Layer 9 of a small transformer language model trained on English Wikipedia (12 layers, counted from 0, width 128).
A neuron adds its activation times its output weights to the MLP's output. To switch it off is to set its activation to zero at one token and run the rest of the model.
A neuron's activation on a vector x is GELU(gate . x) times (in . x), where the dot is the dot product.

Input weights of the MLP neurons that the questions are about. A number n stands for (n - 128) times 0.0079.
n3 gate: 77, 144, 82, 90, 194, 133, 202, 103, 176, 140, 97, 134, 88, 118, 154, 147, 147, 165, 135, 158, 65, 100, 100, 184, 128, 113, 99, 142, 135, 100, 68, 148, 149, 42, 101, 107, 99, 135, 84, 102, 155, 105, 115, 170, 135, 99, 100, 129, 137, 136, 170, 82, 151, 43, 96, 123, 129, 166, 105, 123, 59, 158, 134, 80, 62, 134, 131, 113, 72, 132, 176, 112, 145, 61, 169, 96, 218, 167, 174, 108, 174, 82, 91, 91, 138, 152, 220, 102, 220, 135, 62, 143, 150, 195, 159, 79, 91, 161, 208, 152, 129, 70, 120, 170, 164, 92, 114, 130, 168, 76, 121, 138, 118, 142, 70, 153, 119, 150, 128, 163, 155, 139, 108, 61, 205, 179, 114, 152
n34 gate: 64, 124, 109, 117, 133, 137, 147, 72, 124, 98, 119, 104, 86, 143, 156, 136, 121, 125, 139, 112, 146, 145, 127, 126, 192, 116, 111, 104, 137, 99, 166, 149, 60, 170, 159, 111, 166, 120, 140, 166, 153, 118, 150, 152, 144, 111, 55, 133, 172, 141, 103, 175, 153, 111, 160, 101, 136, 155, 53, 112, 152, 153, 101, 99, 138, 110, 178, 129, 159, 129, 184, 133, 104, 143, 126, 182, 93, 91, 158, 185, 106, 174, 135, 97, 138, 171, 96, 111, 131, 158, 95, 131, 127, 145, 146, 145, 88, 105, 114, 150, 140, 104, 111, 94, 164, 214, 85, 117, 91, 91, 140, 60, 83, 159, 69, 101, 139, 81, 120, 99, 125, 116, 122, 117, 142, 158, 182, 104
n38 gate: 124, 93, 72, 108, 198, 90, 146, 147, 121, 160, 128, 165, 111, 140, 161, 110, 74, 148, 161, 120, 90, 153, 133, 102, 117, 73, 125, 114, 131, 30, 189, 186, 127, 103, 193, 133, 137, 123, 150, 124, 142, 140, 31, 157, 157, 54, 155, 111, 128, 91, 172, 106, 151, 122, 129, 124, 171, 141, 93, 95, 121, 96, 67, 159, 85, 108, 82, 162, 79, 42, 105, 111, 127, 175, 136, 124, 97, 131, 119, 69, 142, 94, 124, 150, 132, 109, 144, 160, 126, 108, 133, 168, 151, 138, 160, 76, 103, 167, 108, 95, 154, 132, 90, 152, 120, 103, 131, 165, 93, 121, 129, 153, 106, 130, 155, 129, 94, 112, 137, 102, 170, 135, 171, 96, 132, 107, 118, 163
n87 gate: 117, 129, 97, 155, 95, 131, 167, 163, 102, 84, 134, 39, 142, 121, 107, 81, 65, 73, 92, 162, 97, 81, 91, 126, 99, 206, 115, 126, 119, 116, 160, 136, 179, 77, 122, 222, 86, 187, 110, 177, 186, 135, 147, 191, 80, 83, 132, 127, 180, 76, 173, 138, 119, 54, 104, 137, 120, 68, 137, 148, 113, 165, 119, 125, 126, 108, 150, 162, 134, 58, 130, 72, 152, 12, 200, 82, 60, 133, 172, 63, 130, 103, 160, 145, 97, 131, 87, 119, 145, 160, 201, 113, 150, 123, 123, 70, 66, 105, 119, 114, 172, 121, 205, 177, 151, 142, 82, 127, 109, 166, 136, 92, 162, 70, 134, 149, 83, 110, 126, 124, 77, 165, 174, 176, 144, 103, 122, 95
n211 gate: 136, 210, 146, 92, 114, 133, 115, 167, 98, 144, 140, 182, 121, 129, 80, 130, 99, 137, 142, 156, 123, 115, 158, 98, 53, 112, 64, 122, 87, 194, 110, 144, 105, 137, 132, 128, 98, 172, 135, 209, 129, 121, 139, 59, 76, 131, 103, 127, 66, 185, 163, 151, 210, 126, 122, 133, 130, 158, 174, 113, 126, 105, 42, 168, 121, 172, 129, 52, 48, 144, 99, 51, 78, 137, 191, 175, 126, 123, 147, 88, 115, 162, 109, 223, 103, 105, 111, 108, 157, 133, 195, 187, 95, 175, 201, 134, 118, 144, 166, 112, 110, 151, 61, 149, 112, 127, 140, 118, 104, 161, 159, 188, 114, 172, 118, 188, 126, 48, 181, 145, 74, 130, 161, 150, 83, 181, 126, 106
n3 in: 76, 122, 178, 148, 91, 196, 108, 135, 116, 95, 38, 154, 146, 190, 170, 99, 135, 91, 128, 140, 162, 196, 90, 84, 103, 115, 227, 138, 98, 127, 202, 134, 129, 154, 125, 96, 206, 130, 163, 129, 150, 39, 80, 106, 106, 179, 183, 187, 82, 120, 96, 140, 67, 154, 105, 78, 145, 171, 130, 113, 176, 120, 151, 128, 208, 138, 114, 85, 133, 202, 93, 132, 132, 127, 100, 97, 100, 104, 75, 138, 177, 156, 151, 112, 77, 160, 77, 162, 163, 67, 176, 126, 137, 111, 108, 94, 152, 68, 167, 144, 76, 80, 117, 104, 82, 164, 65, 81, 133, 129, 78, 68, 125, 66, 120, 178, 126, 115, 44, 82, 90, 110, 115, 137, 103, 107, 212, 93
n34 in: 137, 100, 160, 129, 93, 132, 136, 132, 109, 80, 108, 120, 108, 106, 113, 165, 82, 91, 145, 122, 122, 149, 77, 197, 136, 169, 140, 96, 96, 80, 126, 114, 84, 134, 43, 122, 133, 120, 148, 64, 105, 83, 130, 83, 130, 178, 118, 122, 107, 153, 151, 128, 113, 128, 184, 184, 154, 186, 138, 93, 117, 89, 91, 162, 87, 124, 137, 156, 108, 162, 69, 195, 116, 69, 154, 101, 91, 195, 122, 167, 109, 109, 98, 128, 149, 143, 117, 130, 92, 106, 46, 126, 125, 99, 99, 119, 160, 131, 89, 151, 174, 114, 180, 107, 102, 149, 140, 148, 151, 130, 84, 109, 137, 73, 108, 120, 141, 97, 162, 72, 129, 113, 131, 159, 118, 120, 104, 95
n38 in: 156, 95, 123, 182, 118, 101, 76, 92, 170, 167, 161, 125, 83, 123, 133, 139, 139, 138, 169, 137, 118, 117, 83, 54, 103, 104, 79, 120, 90, 96, 121, 152, 105, 203, 110, 201, 151, 148, 131, 79, 134, 107, 112, 117, 126, 119, 185, 125, 121, 72, 117, 175, 113, 124, 114, 113, 145, 72, 103, 121, 177, 145, 66, 136, 118, 39, 169, 106, 196, 237, 123, 173, 168, 186, 134, 102, 137, 97, 98, 133, 159, 134, 111, 67, 120, 131, 135, 177, 109, 160, 153, 87, 87, 141, 64, 137, 174, 68, 95, 137, 190, 173, 165, 140, 94, 145, 125, 109, 84, 119, 112, 145, 121, 136, 106, 134, 167, 145, 158, 174, 121, 72, 114, 113, 157, 83, 128, 128
n87 in: 193, 119, 153, 164, 123, 19, 158, 131, 80, 178, 92, 77, 122, 63, 141, 136, 52, 94, 117, 139, 89, 125, 121, 78, 140, 191, 149, 153, 153, 76, 93, 146, 155, 46, 122, 123, 135, 162, 146, 102, 218, 88, 106, 96, 139, 62, 134, 143, 102, 122, 137, 148, 105, 118, 89, 123, 72, 88, 116, 75, 127, 122, 127, 89, 124, 109, 160, 175, 174, 117, 157, 6, 143, 53, 203, 98, 66, 138, 130, 55, 126, 103, 227, 178, 168, 95, 152, 173, 161, 119, 187, 121, 169, 75, 95, 149, 97, 50, 164, 78, 124, 131, 116, 145, 155, 139, 166, 104, 99, 133, 129, 121, 100, 92, 156, 128, 97, 210, 115, 174, 101, 175, 49, 156, 101, 137, 123, 80
n211 in: 113, 66, 87, 159, 29, 89, 114, 130, 182, 147, 92, 85, 113, 150, 87, 128, 153, 197, 106, 124, 148, 90, 147, 144, 146, 100, 109, 111, 128, 140, 145, 164, 102, 173, 164, 172, 218, 159, 56, 58, 156, 147, 87, 74, 103, 120, 162, 62, 94, 222, 174, 170, 136, 139, 108, 90, 25, 106, 186, 174, 130, 155, 125, 154, 40, 109, 90, 134, 155, 206, 131, 162, 198, 148, 73, 135, 113, 125, 191, 92, 113, 104, 85, 114, 170, 45, 103, 125, 115, 129, 183, 147, 131, 163, 102, 157, 90, 107, 132, 124, 198, 161, 128, 154, 176, 135, 119, 110, 141, 142, 67, 173, 109, 63, 146, 114, 152, 168, 118, 193, 108, 59, 134, 76, 89, 78, 99, 93

Output weights of the MLP neurons that the questions are about. A number n stands for (n - 128) times 0.0031.
n3: 137, 137, 135, 147, 149, 119, 103, 174, 182, 162, 153, 129, 103, 151, 125, 133, 152, 95, 46, 189, 114, 76, 116, 80, 140, 131, 122, 134, 136, 117, 96, 91, 185, 137, 150, 139, 128, 148, 126, 101, 127, 100, 194, 94, 117, 166, 156, 144, 182, 141, 108, 29, 132, 111, 126, 176, 150, 126, 95, 82, 122, 144, 126, 73, 139, 148, 80, 152, 125, 140, 102, 88, 162, 69, 110, 63, 228, 133, 247, 121, 106, 96, 82, 28, 127, 81, 89, 137, 122, 73, 65, 85, 147, 153, 150, 145, 94, 114, 174, 112, 129, 25, 151, 151, 66, 133, 175, 72, 104, 176, 68, 107, 85, 168, 69, 153, 164, 53, 209, 104, 116, 183, 162, 105, 95, 115, 137, 131
n34: 110, 127, 151, 127, 146, 147, 147, 82, 151, 190, 142, 131, 150, 95, 96, 128, 99, 175, 99, 111, 90, 131, 143, 161, 115, 84, 155, 103, 128, 140, 154, 131, 159, 128, 99, 84, 143, 95, 117, 103, 176, 171, 69, 134, 75, 125, 109, 177, 106, 86, 100, 106, 176, 141, 159, 134, 69, 151, 129, 89, 139, 155, 108, 155, 126, 165, 172, 147, 131, 118, 138, 119, 126, 148, 94, 165, 172, 124, 94, 125, 117, 171, 165, 86, 133, 131, 71, 155, 82, 103, 163, 127, 151, 126, 154, 107, 135, 95, 124, 155, 77, 145, 100, 112, 187, 88, 87, 174, 132, 101, 81, 114, 108, 108, 131, 66, 118, 151, 150, 111, 68, 155, 110, 119, 141, 166, 116, 141
n38: 101, 95, 125, 129, 121, 94, 165, 138, 130, 183, 78, 143, 142, 165, 193, 119, 95, 164, 214, 159, 153, 115, 159, 138, 184, 133, 122, 89, 136, 128, 114, 146, 168, 117, 95, 131, 151, 149, 147, 79, 125, 110, 146, 151, 139, 160, 148, 74, 195, 138, 192, 112, 93, 57, 99, 128, 148, 116, 124, 167, 108, 85, 85, 131, 182, 105, 91, 167, 122, 178, 74, 146, 143, 163, 107, 89, 92, 164, 142, 61, 92, 102, 158, 134, 130, 124, 128, 75, 126, 94, 132, 114, 89, 124, 141, 96, 118, 112, 102, 104, 132, 90, 108, 142, 83, 112, 214, 155, 98, 142, 184, 140, 139, 97, 94, 189, 125, 102, 110, 111, 163, 110, 123, 156, 159, 136, 155, 135
n87: 134, 91, 98, 66, 159, 176, 143, 110, 166, 80, 83, 110, 158, 126, 188, 105, 167, 102, 169, 110, 106, 157, 104, 108, 167, 56, 105, 130, 38, 177, 195, 94, 156, 162, 75, 162, 130, 106, 212, 131, 120, 142, 129, 134, 130, 91, 143, 198, 121, 117, 129, 114, 118, 170, 137, 132, 50, 91, 127, 109, 172, 136, 111, 53, 116, 117, 128, 87, 149, 98, 113, 84, 100, 98, 112, 92, 136, 129, 113, 62, 103, 164, 172, 193, 99, 203, 122, 139, 181, 128, 177, 113, 145, 66, 77, 130, 123, 150, 140, 152, 124, 169, 125, 141, 155, 118, 197, 78, 107, 129, 73, 142, 109, 33, 116, 146, 87, 176, 162, 111, 138, 155, 147, 137, 185, 179, 136, 73
n211: 127, 84, 134, 138, 171, 126, 139, 101, 103, 156, 83, 238, 163, 101, 127, 109, 104, 96, 202, 128, 112, 143, 129, 169, 106, 134, 128, 116, 108, 146, 144, 141, 98, 91, 88, 112, 152, 102, 104, 159, 140, 99, 98, 127, 152, 160, 147, 159, 113, 177, 161, 171, 165, 207, 86, 152, 104, 125, 223, 96, 104, 139, 84, 164, 72, 87, 168, 77, 111, 113, 148, 107, 163, 118, 61, 155, 122, 168, 130, 35, 205, 145, 112, 116, 128, 144, 116, 49, 140, 177, 148, 103, 129, 104, 130, 143, 84, 51, 95, 175, 134, 81, 216, 167, 133, 198, 124, 102, 138, 119, 193, 113, 190, 62, 131, 93, 183, 140, 110, 141, 134, 140, 122, 85, 170, 113, 141, 88

Each question names a token from some text and the token that comes next. It shows the vector x that enters the MLP there. A number n stands for (n - 128) times 0.037.

Then comes g, the gradient of the next token's log-probability with respect to the MLP's output, scaled to length 1. A neuron's effect is roughly proportional to its activation times (output weights . g). A number n stands for (n - 128) times 0.0028.

" C", then "r"
x: 121, 152, 132, 116, 103, 121, 151, 180, 82, 119, 153, 85, 135, 148, 89, 131, 71, 134, 150, 158, 144, 152, 204, 125, 102, 155, 141, 62, 117, 152, 134, 148, 160, 135, 113, 131, 125, 106, 161, 96, 109, 143, 124, 192, 124, 107, 134, 153, 178, 127, 127, 112, 132, 92, 129, 107, 144, 107, 77, 189, 88, 117, 72, 119, 142, 161, 126, 95, 181, 133, 125, 101, 199, 143, 106, 116, 109, 125, 137, 143, 79, 114, 113, 125, 109, 158, 96, 166, 133, 111, 150, 89, 77, 152, 131, 115, 100, 100, 108, 141, 118, 86, 128, 124, 132, 156, 89, 170, 125, 128, 154, 119, 152, 113, 167, 131, 139, 210, 111, 138, 93, 98, 105, 195, 124, 135, 102, 153
g: 116, 109, 88, 114, 150, 118, 79, 190, 118, 85, 117, 103, 143, 82, 83, 161, 139, 126, 160, 131, 135, 157, 116, 115, 128, 78, 129, 135, 115, 123, 148, 128, 161, 168, 129, 117, 85, 111, 148, 93, 110, 137, 55, 98, 75, 115, 96, 164, 66, 115, 162, 115, 142, 143, 156, 88, 102, 155, 111, 65, 177, 119, 164, 201, 112, 130, 158, 105, 133, 136, 171, 87, 148, 127, 95, 82, 106, 204, 126, 149, 135, 121, 104, 105, 173, 136, 75, 128, 169, 167, 164, 118, 140, 125, 170, 139, 123, 148, 116, 109, 89, 131, 92, 165, 181, 150, 126, 136, 136, 70, 106, 135, 179, 71, 184, 129, 64, 115, 160, 152, 153, 101, 121, 80, 121, 85, 143, 86
Switching off which neuron hurts the next token most? n87

" h", then "ost"
x: 89, 95, 132, 143, 105, 116, 166, 146, 149, 142, 100, 121, 118, 127, 158, 192, 120, 175, 142, 118, 135, 125, 154, 88, 99, 123, 127, 64, 104, 135, 132, 158, 149, 116, 129, 168, 156, 82, 185, 107, 118, 142, 150, 146, 153, 160, 142, 125, 104, 151, 99, 153, 118, 106, 98, 135, 94, 91, 48, 157, 135, 155, 124, 59, 154, 130, 134, 112, 165, 138, 113, 106, 131, 147, 79, 125, 96, 97, 196, 147, 99, 147, 103, 130, 37, 187, 123, 117, 151, 163, 159, 89, 125, 119, 131, 205, 140, 118, 111, 108, 109, 101, 107, 130, 91, 162, 90, 171, 117, 104, 116, 128, 127, 129, 123, 154, 142, 165, 146, 139, 129, 91, 125, 155, 114, 125, 89, 129
g: 105, 117, 120, 136, 125, 148, 153, 179, 169, 39, 147, 102, 88, 191, 117, 127, 194, 121, 139, 162, 118, 100, 156, 141, 131, 110, 147, 83, 113, 132, 114, 135, 99, 80, 90, 93, 80, 115, 127, 159, 113, 172, 90, 134, 148, 137, 141, 91, 117, 144, 129, 157, 163, 190, 127, 123, 158, 166, 128, 132, 124, 83, 162, 94, 140, 84, 147, 102, 111, 116, 168, 125, 113, 114, 131, 131, 163, 80, 99, 171, 104, 157, 70, 153, 160, 110, 159, 137, 111, 124, 110, 114, 49, 142, 88, 112, 87, 197, 72, 152, 196, 130, 159, 113, 109, 119, 95, 118, 111, 105, 116, 138, 192, 78, 137, 135, 109, 143, 131, 141, 145, 161, 63, 177, 114, 85, 182, 116
Switching off which neuron hurts the next token most? n34

",", then " it"
x: 118, 135, 98, 126, 106, 123, 144, 185, 99, 130, 98, 145, 154, 152, 93, 158, 134, 168, 230, 110, 154, 126, 160, 122, 96, 107, 117, 96, 126, 141, 157, 127, 136, 117, 87, 138, 137, 101, 163, 88, 144, 117, 108, 102, 157, 124, 120, 145, 136, 152, 136, 92, 130, 102, 142, 120, 134, 123, 64, 128, 91, 129, 114, 51, 136, 165, 119, 82, 143, 190, 111, 107, 111, 126, 129, 133, 80, 144, 121, 133, 123, 110, 123, 116, 94, 131, 93, 178, 137, 127, 113, 152, 132, 113, 133, 134, 106, 168, 60, 83, 131, 53, 171, 143, 104, 133, 138, 147, 125, 126, 129, 125, 131, 132, 110, 159, 161, 176, 142, 147, 116, 139, 74, 101, 135, 105, 92, 126
g: 232, 110, 98, 107, 112, 57, 98, 90, 121, 141, 109, 104, 102, 119, 130, 143, 75, 113, 114, 142, 114, 75, 73, 169, 155, 95, 131, 182, 104, 156, 102, 158, 114, 86, 190, 118, 123, 175, 116, 127, 114, 78, 177, 137, 141, 136, 122, 97, 105, 129, 131, 105, 161, 108, 159, 107, 71, 126, 116, 128, 85, 160, 98, 136, 64, 118, 80, 95, 164, 111, 104, 142, 115, 157, 123, 111, 125, 134, 227, 106, 128, 110, 112, 158, 167, 109, 139, 184, 137, 137, 163, 121, 144, 153, 159, 151, 94, 128, 97, 95, 97, 136, 168, 152, 132, 115, 133, 127, 103, 117, 146, 162, 126, 167, 69, 114, 202, 97, 177, 128, 131, 119, 122, 122, 86, 100, 182, 110
Switching off which neuron hurts the next token most? n3

"ed", then " by"
x: 96, 139, 105, 134, 170, 130, 137, 151, 141, 128, 112, 164, 136, 122, 111, 135, 116, 148, 176, 118, 116, 122, 125, 121, 88, 92, 131, 110, 92, 134, 110, 202, 73, 163, 81, 126, 159, 110, 152, 136, 129, 105, 75, 142, 139, 168, 146, 156, 137, 145, 190, 151, 151, 110, 105, 103, 130, 118, 78, 138, 108, 116, 144, 117, 156, 194, 100, 60, 121, 147, 53, 102, 86, 144, 124, 151, 126, 96, 132, 165, 108, 149, 99, 97, 125, 132, 87, 125, 178, 142, 141, 155, 186, 121, 118, 199, 96, 111, 127, 87, 86, 103, 139, 101, 107, 142, 133, 178, 138, 166, 113, 174, 146, 106, 91, 213, 169, 160, 154, 129, 121, 128, 110, 113, 133, 98, 107, 150
g: 98, 101, 136, 86, 163, 105, 92, 122, 151, 134, 180, 129, 135, 182, 136, 162, 132, 141, 115, 191, 193, 168, 108, 160, 73, 97, 123, 126, 107, 149, 143, 128, 174, 90, 129, 146, 141, 159, 170, 153, 151, 175, 156, 121, 132, 158, 175, 153, 82, 105, 119, 152, 134, 80, 121, 125, 148, 186, 122, 50, 168, 115, 121, 189, 170, 156, 118, 133, 123, 141, 134, 147, 156, 186, 146, 179, 120, 140, 79, 170, 99, 131, 108, 170, 139, 128, 128, 146, 99, 162, 168, 155, 111, 207, 157, 153, 156, 96, 71, 134, 112, 108, 81, 139, 114, 111, 108, 50, 112, 78, 131, 111, 116, 138, 146, 145, 171, 124, 144, 115, 138, 145, 139, 140, 177, 61, 153, 159
Which neuron, switched off, raises the next token's probability most? n211

" ", then "ent"
x: 98, 124, 119, 145, 107, 140, 181, 145, 140, 111, 109, 109, 124, 127, 127, 162, 101, 92, 191, 105, 105, 113, 175, 108, 61, 128, 114, 83, 101, 140, 167, 154, 134, 143, 81, 126, 134, 123, 199, 142, 96, 123, 90, 163, 146, 190, 104, 134, 133, 130, 101, 115, 125, 106, 122, 83, 152, 133, 58, 126, 103, 144, 133, 80, 154, 148, 109, 68, 166, 119, 127, 109, 142, 156, 106, 141, 132, 85, 154, 110, 139, 128, 117, 137, 85, 161, 100, 107, 177, 128, 136, 116, 179, 139, 143, 137, 97, 104, 141, 64, 125, 65, 90, 104, 112, 151, 160, 148, 121, 93, 121, 144, 119, 116, 128, 168, 150, 132, 157, 150, 101, 105, 138, 107, 137, 159, 115, 121
g: 188, 104, 140, 112, 99, 154, 91, 121, 141, 80, 137, 155, 160, 160, 121, 155, 67, 88, 116, 139, 182, 155, 125, 161, 64, 171, 142, 123, 116, 111, 137, 126, 120, 82, 109, 106, 135, 115, 118, 106, 124, 124, 103, 139, 122, 150, 127, 97, 124, 81, 195, 104, 132, 153, 42, 138, 159, 180, 135, 157, 122, 65, 143, 132, 148, 168, 141, 70, 150, 141, 77, 120, 119, 138, 75, 68, 136, 149, 99, 100, 61, 130, 132, 142, 143, 115, 164, 105, 37, 114, 151, 142, 152, 130, 93, 108, 70, 161, 130, 148, 108, 111, 127, 125, 112, 140, 104, 129, 85, 197, 121, 153, 125, 131, 179, 202, 119, 119, 127, 109, 129, 106, 87, 151, 113, 190, 149, 163
Which neuron, switched off, raises the next token's probability most? n3

" al", then "ive"
x: 117, 138, 127, 134, 141, 108, 210, 147, 166, 181, 75, 121, 118, 120, 154, 165, 65, 145, 156, 103, 100, 136, 146, 122, 91, 122, 124, 111, 129, 164, 138, 136, 153, 104, 106, 138, 118, 132, 165, 106, 137, 106, 108, 153, 118, 174, 117, 172, 144, 143, 88, 139, 121, 46, 106, 119, 84, 154, 63, 144, 92, 127, 119, 84, 139, 159, 101, 88, 181, 135, 103, 123, 114, 163, 98, 130, 175, 133, 156, 178, 141, 113, 117, 116, 112, 183, 98, 106, 184, 173, 110, 163, 126, 148, 124, 167, 159, 110, 151, 117, 121, 70, 95, 76, 113, 184, 121, 144, 141, 157, 133, 148, 140, 128, 76, 137, 153, 127, 145, 153, 142, 116, 107, 158, 150, 97, 122, 135
g: 138, 123, 161, 149, 146, 107, 150, 148, 90, 170, 124, 122, 167, 150, 162, 66, 162, 146, 80, 153, 118, 164, 90, 133, 135, 93, 145, 108, 116, 135, 111, 132, 102, 88, 192, 136, 134, 121, 140, 132, 150, 28, 63, 139, 149, 159, 107, 109, 103, 174, 189, 165, 73, 150, 130, 150, 136, 117, 160, 173, 157, 121, 136, 123, 151, 154, 172, 118, 108, 69, 99, 156, 130, 93, 136, 172, 202, 135, 156, 126, 132, 117, 93, 120, 76, 109, 166, 104, 131, 132, 148, 86, 116, 178, 145, 125, 106, 198, 109, 126, 74, 84, 163, 124, 127, 119, 161, 105, 134, 145, 92, 70, 149, 143, 80, 148, 112, 99, 141, 106, 148, 138, 200, 139, 149, 182, 168, 145
Switching off which neuron hurts the next token most? n3

"re", then "w"
x: 95, 74, 129, 132, 90, 108, 148, 141, 143, 127, 89, 135, 123, 68, 121, 147, 91, 131, 123, 70, 90, 159, 115, 67, 90, 137, 131, 104, 105, 170, 147, 95, 134, 124, 86, 139, 146, 131, 171, 139, 123, 96, 116, 153, 111, 155, 149, 163, 115, 126, 70, 134, 171, 74, 134, 120, 95, 128, 91, 140, 158, 140, 139, 93, 157, 182, 62, 78, 172, 62, 107, 83, 108, 171, 145, 115, 148, 121, 147, 138, 117, 109, 96, 138, 70, 157, 94, 109, 121, 131, 84, 100, 167, 118, 116, 120, 101, 165, 108, 132, 123, 80, 87, 97, 130, 147, 186, 170, 152, 116, 116, 145, 84, 168, 86, 138, 132, 142, 138, 161, 121, 156, 125, 164, 99, 128, 97, 177
g: 139, 151, 155, 174, 137, 137, 162, 134, 101, 157, 85, 141, 96, 84, 91, 79, 141, 130, 138, 123, 110, 89, 90, 97, 121, 176, 117, 111, 155, 142, 106, 111, 199, 160, 148, 125, 82, 134, 144, 104, 91, 175, 183, 97, 138, 66, 206, 151, 113, 139, 107, 138, 73, 102, 29, 84, 93, 113, 131, 129, 67, 107, 137, 169, 111, 114, 78, 141, 107, 140, 163, 150, 98, 132, 187, 129, 119, 133, 132, 131, 81, 133, 160, 166, 129, 155, 125, 120, 117, 139, 142, 129, 164, 139, 138, 113, 135, 167, 105, 119, 146, 112, 90, 149, 115, 216, 140, 136, 75, 178, 141, 120, 117, 155, 168, 96, 121, 110, 116, 144, 65, 82, 117, 99, 84, 85, 132, 158
Switching off which neuron hurts the next token most? n211

" it", then " is"
x: 116, 103, 96, 119, 132, 129, 142, 151, 138, 140, 175, 70, 101, 124, 132, 121, 102, 141, 166, 90, 125, 162, 128, 115, 129, 90, 98, 118, 117, 114, 133, 157, 162, 161, 99, 133, 98, 126, 142, 130, 136, 125, 149, 157, 189, 147, 107, 128, 117, 108, 189, 129, 160, 84, 144, 90, 129, 131, 36, 146, 99, 122, 133, 68, 112, 121, 104, 110, 138, 186, 115, 103, 157, 170, 44, 129, 84, 111, 150, 105, 125, 83, 127, 134, 76, 117, 91, 170, 139, 109, 119, 115, 120, 149, 109, 141, 77, 113, 86, 76, 125, 71, 126, 136, 132, 135, 89, 159, 132, 123, 120, 126, 127, 155, 159, 182, 144, 131, 163, 133, 118, 160, 81, 94, 106, 73, 119, 146
g: 119, 128, 141, 87, 153, 110, 161, 157, 88, 144, 125, 131, 146, 146, 218, 166, 191, 100, 131, 106, 170, 148, 121, 116, 136, 140, 93, 114, 133, 106, 107, 127, 80, 131, 110, 163, 115, 118, 126, 188, 140, 131, 158, 151, 85, 176, 120, 154, 111, 121, 143, 115, 163, 64, 165, 76, 111, 130, 123, 158, 81, 126, 122, 100, 149, 37, 129, 116, 134, 136, 109, 135, 82, 141, 134, 166, 94, 105, 186, 166, 113, 101, 159, 120, 105, 113, 128, 177, 131, 115, 105, 145, 163, 116, 136, 200, 131, 121, 89, 115, 103, 143, 170, 87, 129, 140, 102, 69, 71, 58, 132, 89, 195, 155, 114, 80, 91, 86, 173, 148, 154, 102, 125, 130, 84, 163, 168, 144
Switching off which neuron hurts the next token most? n34

" h", then "ur"
x: 98, 106, 111, 135, 107, 109, 187, 148, 142, 137, 141, 108, 108, 133, 148, 167, 113, 181, 143, 111, 111, 122, 123, 90, 74, 123, 119, 62, 98, 150, 148, 165, 139, 99, 147, 152, 167, 63, 156, 107, 119, 135, 135, 159, 149, 165, 121, 117, 126, 159, 124, 129, 145, 92, 121, 147, 99, 98, 48, 149, 118, 130, 142, 86, 163, 138, 125, 96, 167, 176, 95, 86, 125, 147, 93, 118, 132, 110, 182, 122, 94, 146, 99, 142, 44, 165, 90, 124, 143, 146, 134, 101, 166, 103, 140, 194, 126, 92, 107, 105, 116, 93, 95, 133, 113, 141, 99, 184, 138, 90, 117, 123, 114, 135, 177, 188, 134, 169, 163, 127, 116, 103, 110, 133, 127, 121, 94, 115
g: 89, 91, 120, 158, 126, 113, 159, 132, 168, 157, 93, 110, 105, 151, 120, 119, 134, 100, 161, 112, 124, 161, 152, 170, 74, 109, 212, 106, 141, 138, 109, 150, 140, 133, 106, 50, 143, 151, 199, 143, 116, 132, 175, 149, 115, 186, 151, 101, 134, 140, 196, 64, 141, 185, 105, 103, 109, 104, 129, 125, 157, 110, 98, 142, 141, 128, 116, 91, 126, 91, 183, 141, 72, 135, 112, 99, 131, 132, 110, 117, 128, 117, 133, 137, 117, 108, 127, 142, 165, 78, 116, 83, 90, 200, 137, 157, 146, 91, 177, 137, 152, 160, 85, 85, 157, 95, 114, 119, 143, 113, 129, 158, 145, 135, 193, 153, 203, 160, 147, 167, 102, 63, 125, 185, 89, 145, 140, 129
Which neuron, switched off, raises the next token's probability most? n34

"t", then "i"
x: 121, 107, 113, 125, 183, 114, 147, 181, 146, 110, 111, 131, 122, 114, 142, 176, 136, 115, 141, 141, 124, 155, 161, 70, 68, 103, 149, 141, 135, 164, 110, 142, 156, 179, 98, 120, 93, 137, 160, 97, 122, 134, 117, 151, 166, 117, 147, 170, 117, 131, 80, 139, 142, 150, 117, 152, 146, 91, 38, 145, 122, 137, 97, 80, 167, 147, 145, 97, 174, 125, 139, 82, 144, 143, 150, 136, 109, 103, 156, 154, 180, 111, 138, 107, 136, 109, 105, 123, 119, 126, 164, 76, 85, 180, 68, 184, 136, 131, 134, 109, 74, 105, 115, 97, 94, 131, 106, 113, 112, 127, 131, 121, 129, 142, 178, 158, 121, 86, 183, 110, 83, 106, 107, 115, 138, 145, 116, 116
g: 138, 91, 71, 149, 125, 148, 118, 146, 157, 142, 99, 143, 88, 149, 118, 153, 106, 156, 129, 151, 127, 185, 119, 114, 183, 157, 103, 119, 99, 112, 179, 179, 106, 160, 123, 116, 130, 140, 115, 190, 150, 180, 80, 132, 161, 125, 171, 155, 136, 128, 126, 167, 172, 97, 129, 200, 164, 161, 153, 109, 100, 111, 105, 106, 118, 120, 156, 156, 115, 83, 199, 145, 144, 169, 130, 149, 137, 133, 123, 196, 130, 189, 129, 61, 178, 132, 129, 105, 221, 120, 124, 125, 77, 124, 123, 163, 178, 137, 139, 110, 128, 172, 203, 142, 110, 101, 103, 157, 113, 118, 99, 98, 101, 102, 112, 133, 178, 145, 131, 130, 153, 170, 149, 88, 118, 89, 190, 104
Which neuron, switched off, raises the next token's probability most? n211

"w", then "ed"
x: 93, 164, 122, 93, 127, 112, 148, 128, 115, 102, 102, 127, 158, 103, 110, 159, 123, 134, 160, 72, 67, 149, 136, 111, 101, 116, 111, 117, 121, 136, 159, 125, 147, 182, 87, 101, 162, 147, 143, 80, 129, 99, 75, 157, 133, 150, 169, 156, 124, 115, 105, 187, 166, 79, 72, 102, 130, 106, 120, 86, 138, 99, 142, 110, 106, 157, 81, 83, 131, 106, 115, 119, 107, 97, 115, 145, 100, 79, 161, 135, 93, 190, 144, 137, 119, 145, 107, 130, 148, 133, 92, 157, 139, 133, 92, 195, 123, 70, 120, 96, 125, 81, 76, 157, 99, 149, 165, 195, 91, 165, 98, 174, 92, 91, 96, 165, 162, 127, 128, 142, 113, 137, 80, 108, 123, 129, 84, 141
g: 37, 139, 167, 141, 136, 57, 108, 166, 141, 104, 139, 121, 117, 107, 129, 121, 136, 72, 94, 134, 61, 149, 136, 169, 126, 69, 121, 126, 147, 103, 98, 163, 96, 119, 133, 141, 116, 112, 114, 141, 168, 176, 138, 100, 151, 160, 145, 99, 92, 94, 166, 139, 165, 114, 133, 143, 138, 139, 132, 111, 119, 134, 165, 116, 118, 150, 110, 113, 167, 91, 59, 168, 65, 143, 120, 181, 145, 73, 181, 134, 157, 102, 94, 183, 104, 203, 132, 88, 150, 139, 141, 101, 93, 155, 89, 49, 102, 161, 155, 148, 111, 81, 123, 127, 169, 123, 118, 117, 68, 166, 114, 89, 101, 179, 88, 136, 108, 84, 140, 100, 157, 130, 165, 135, 135, 147, 114, 117
Which neuron, switched off, raises the next token's probability most? n211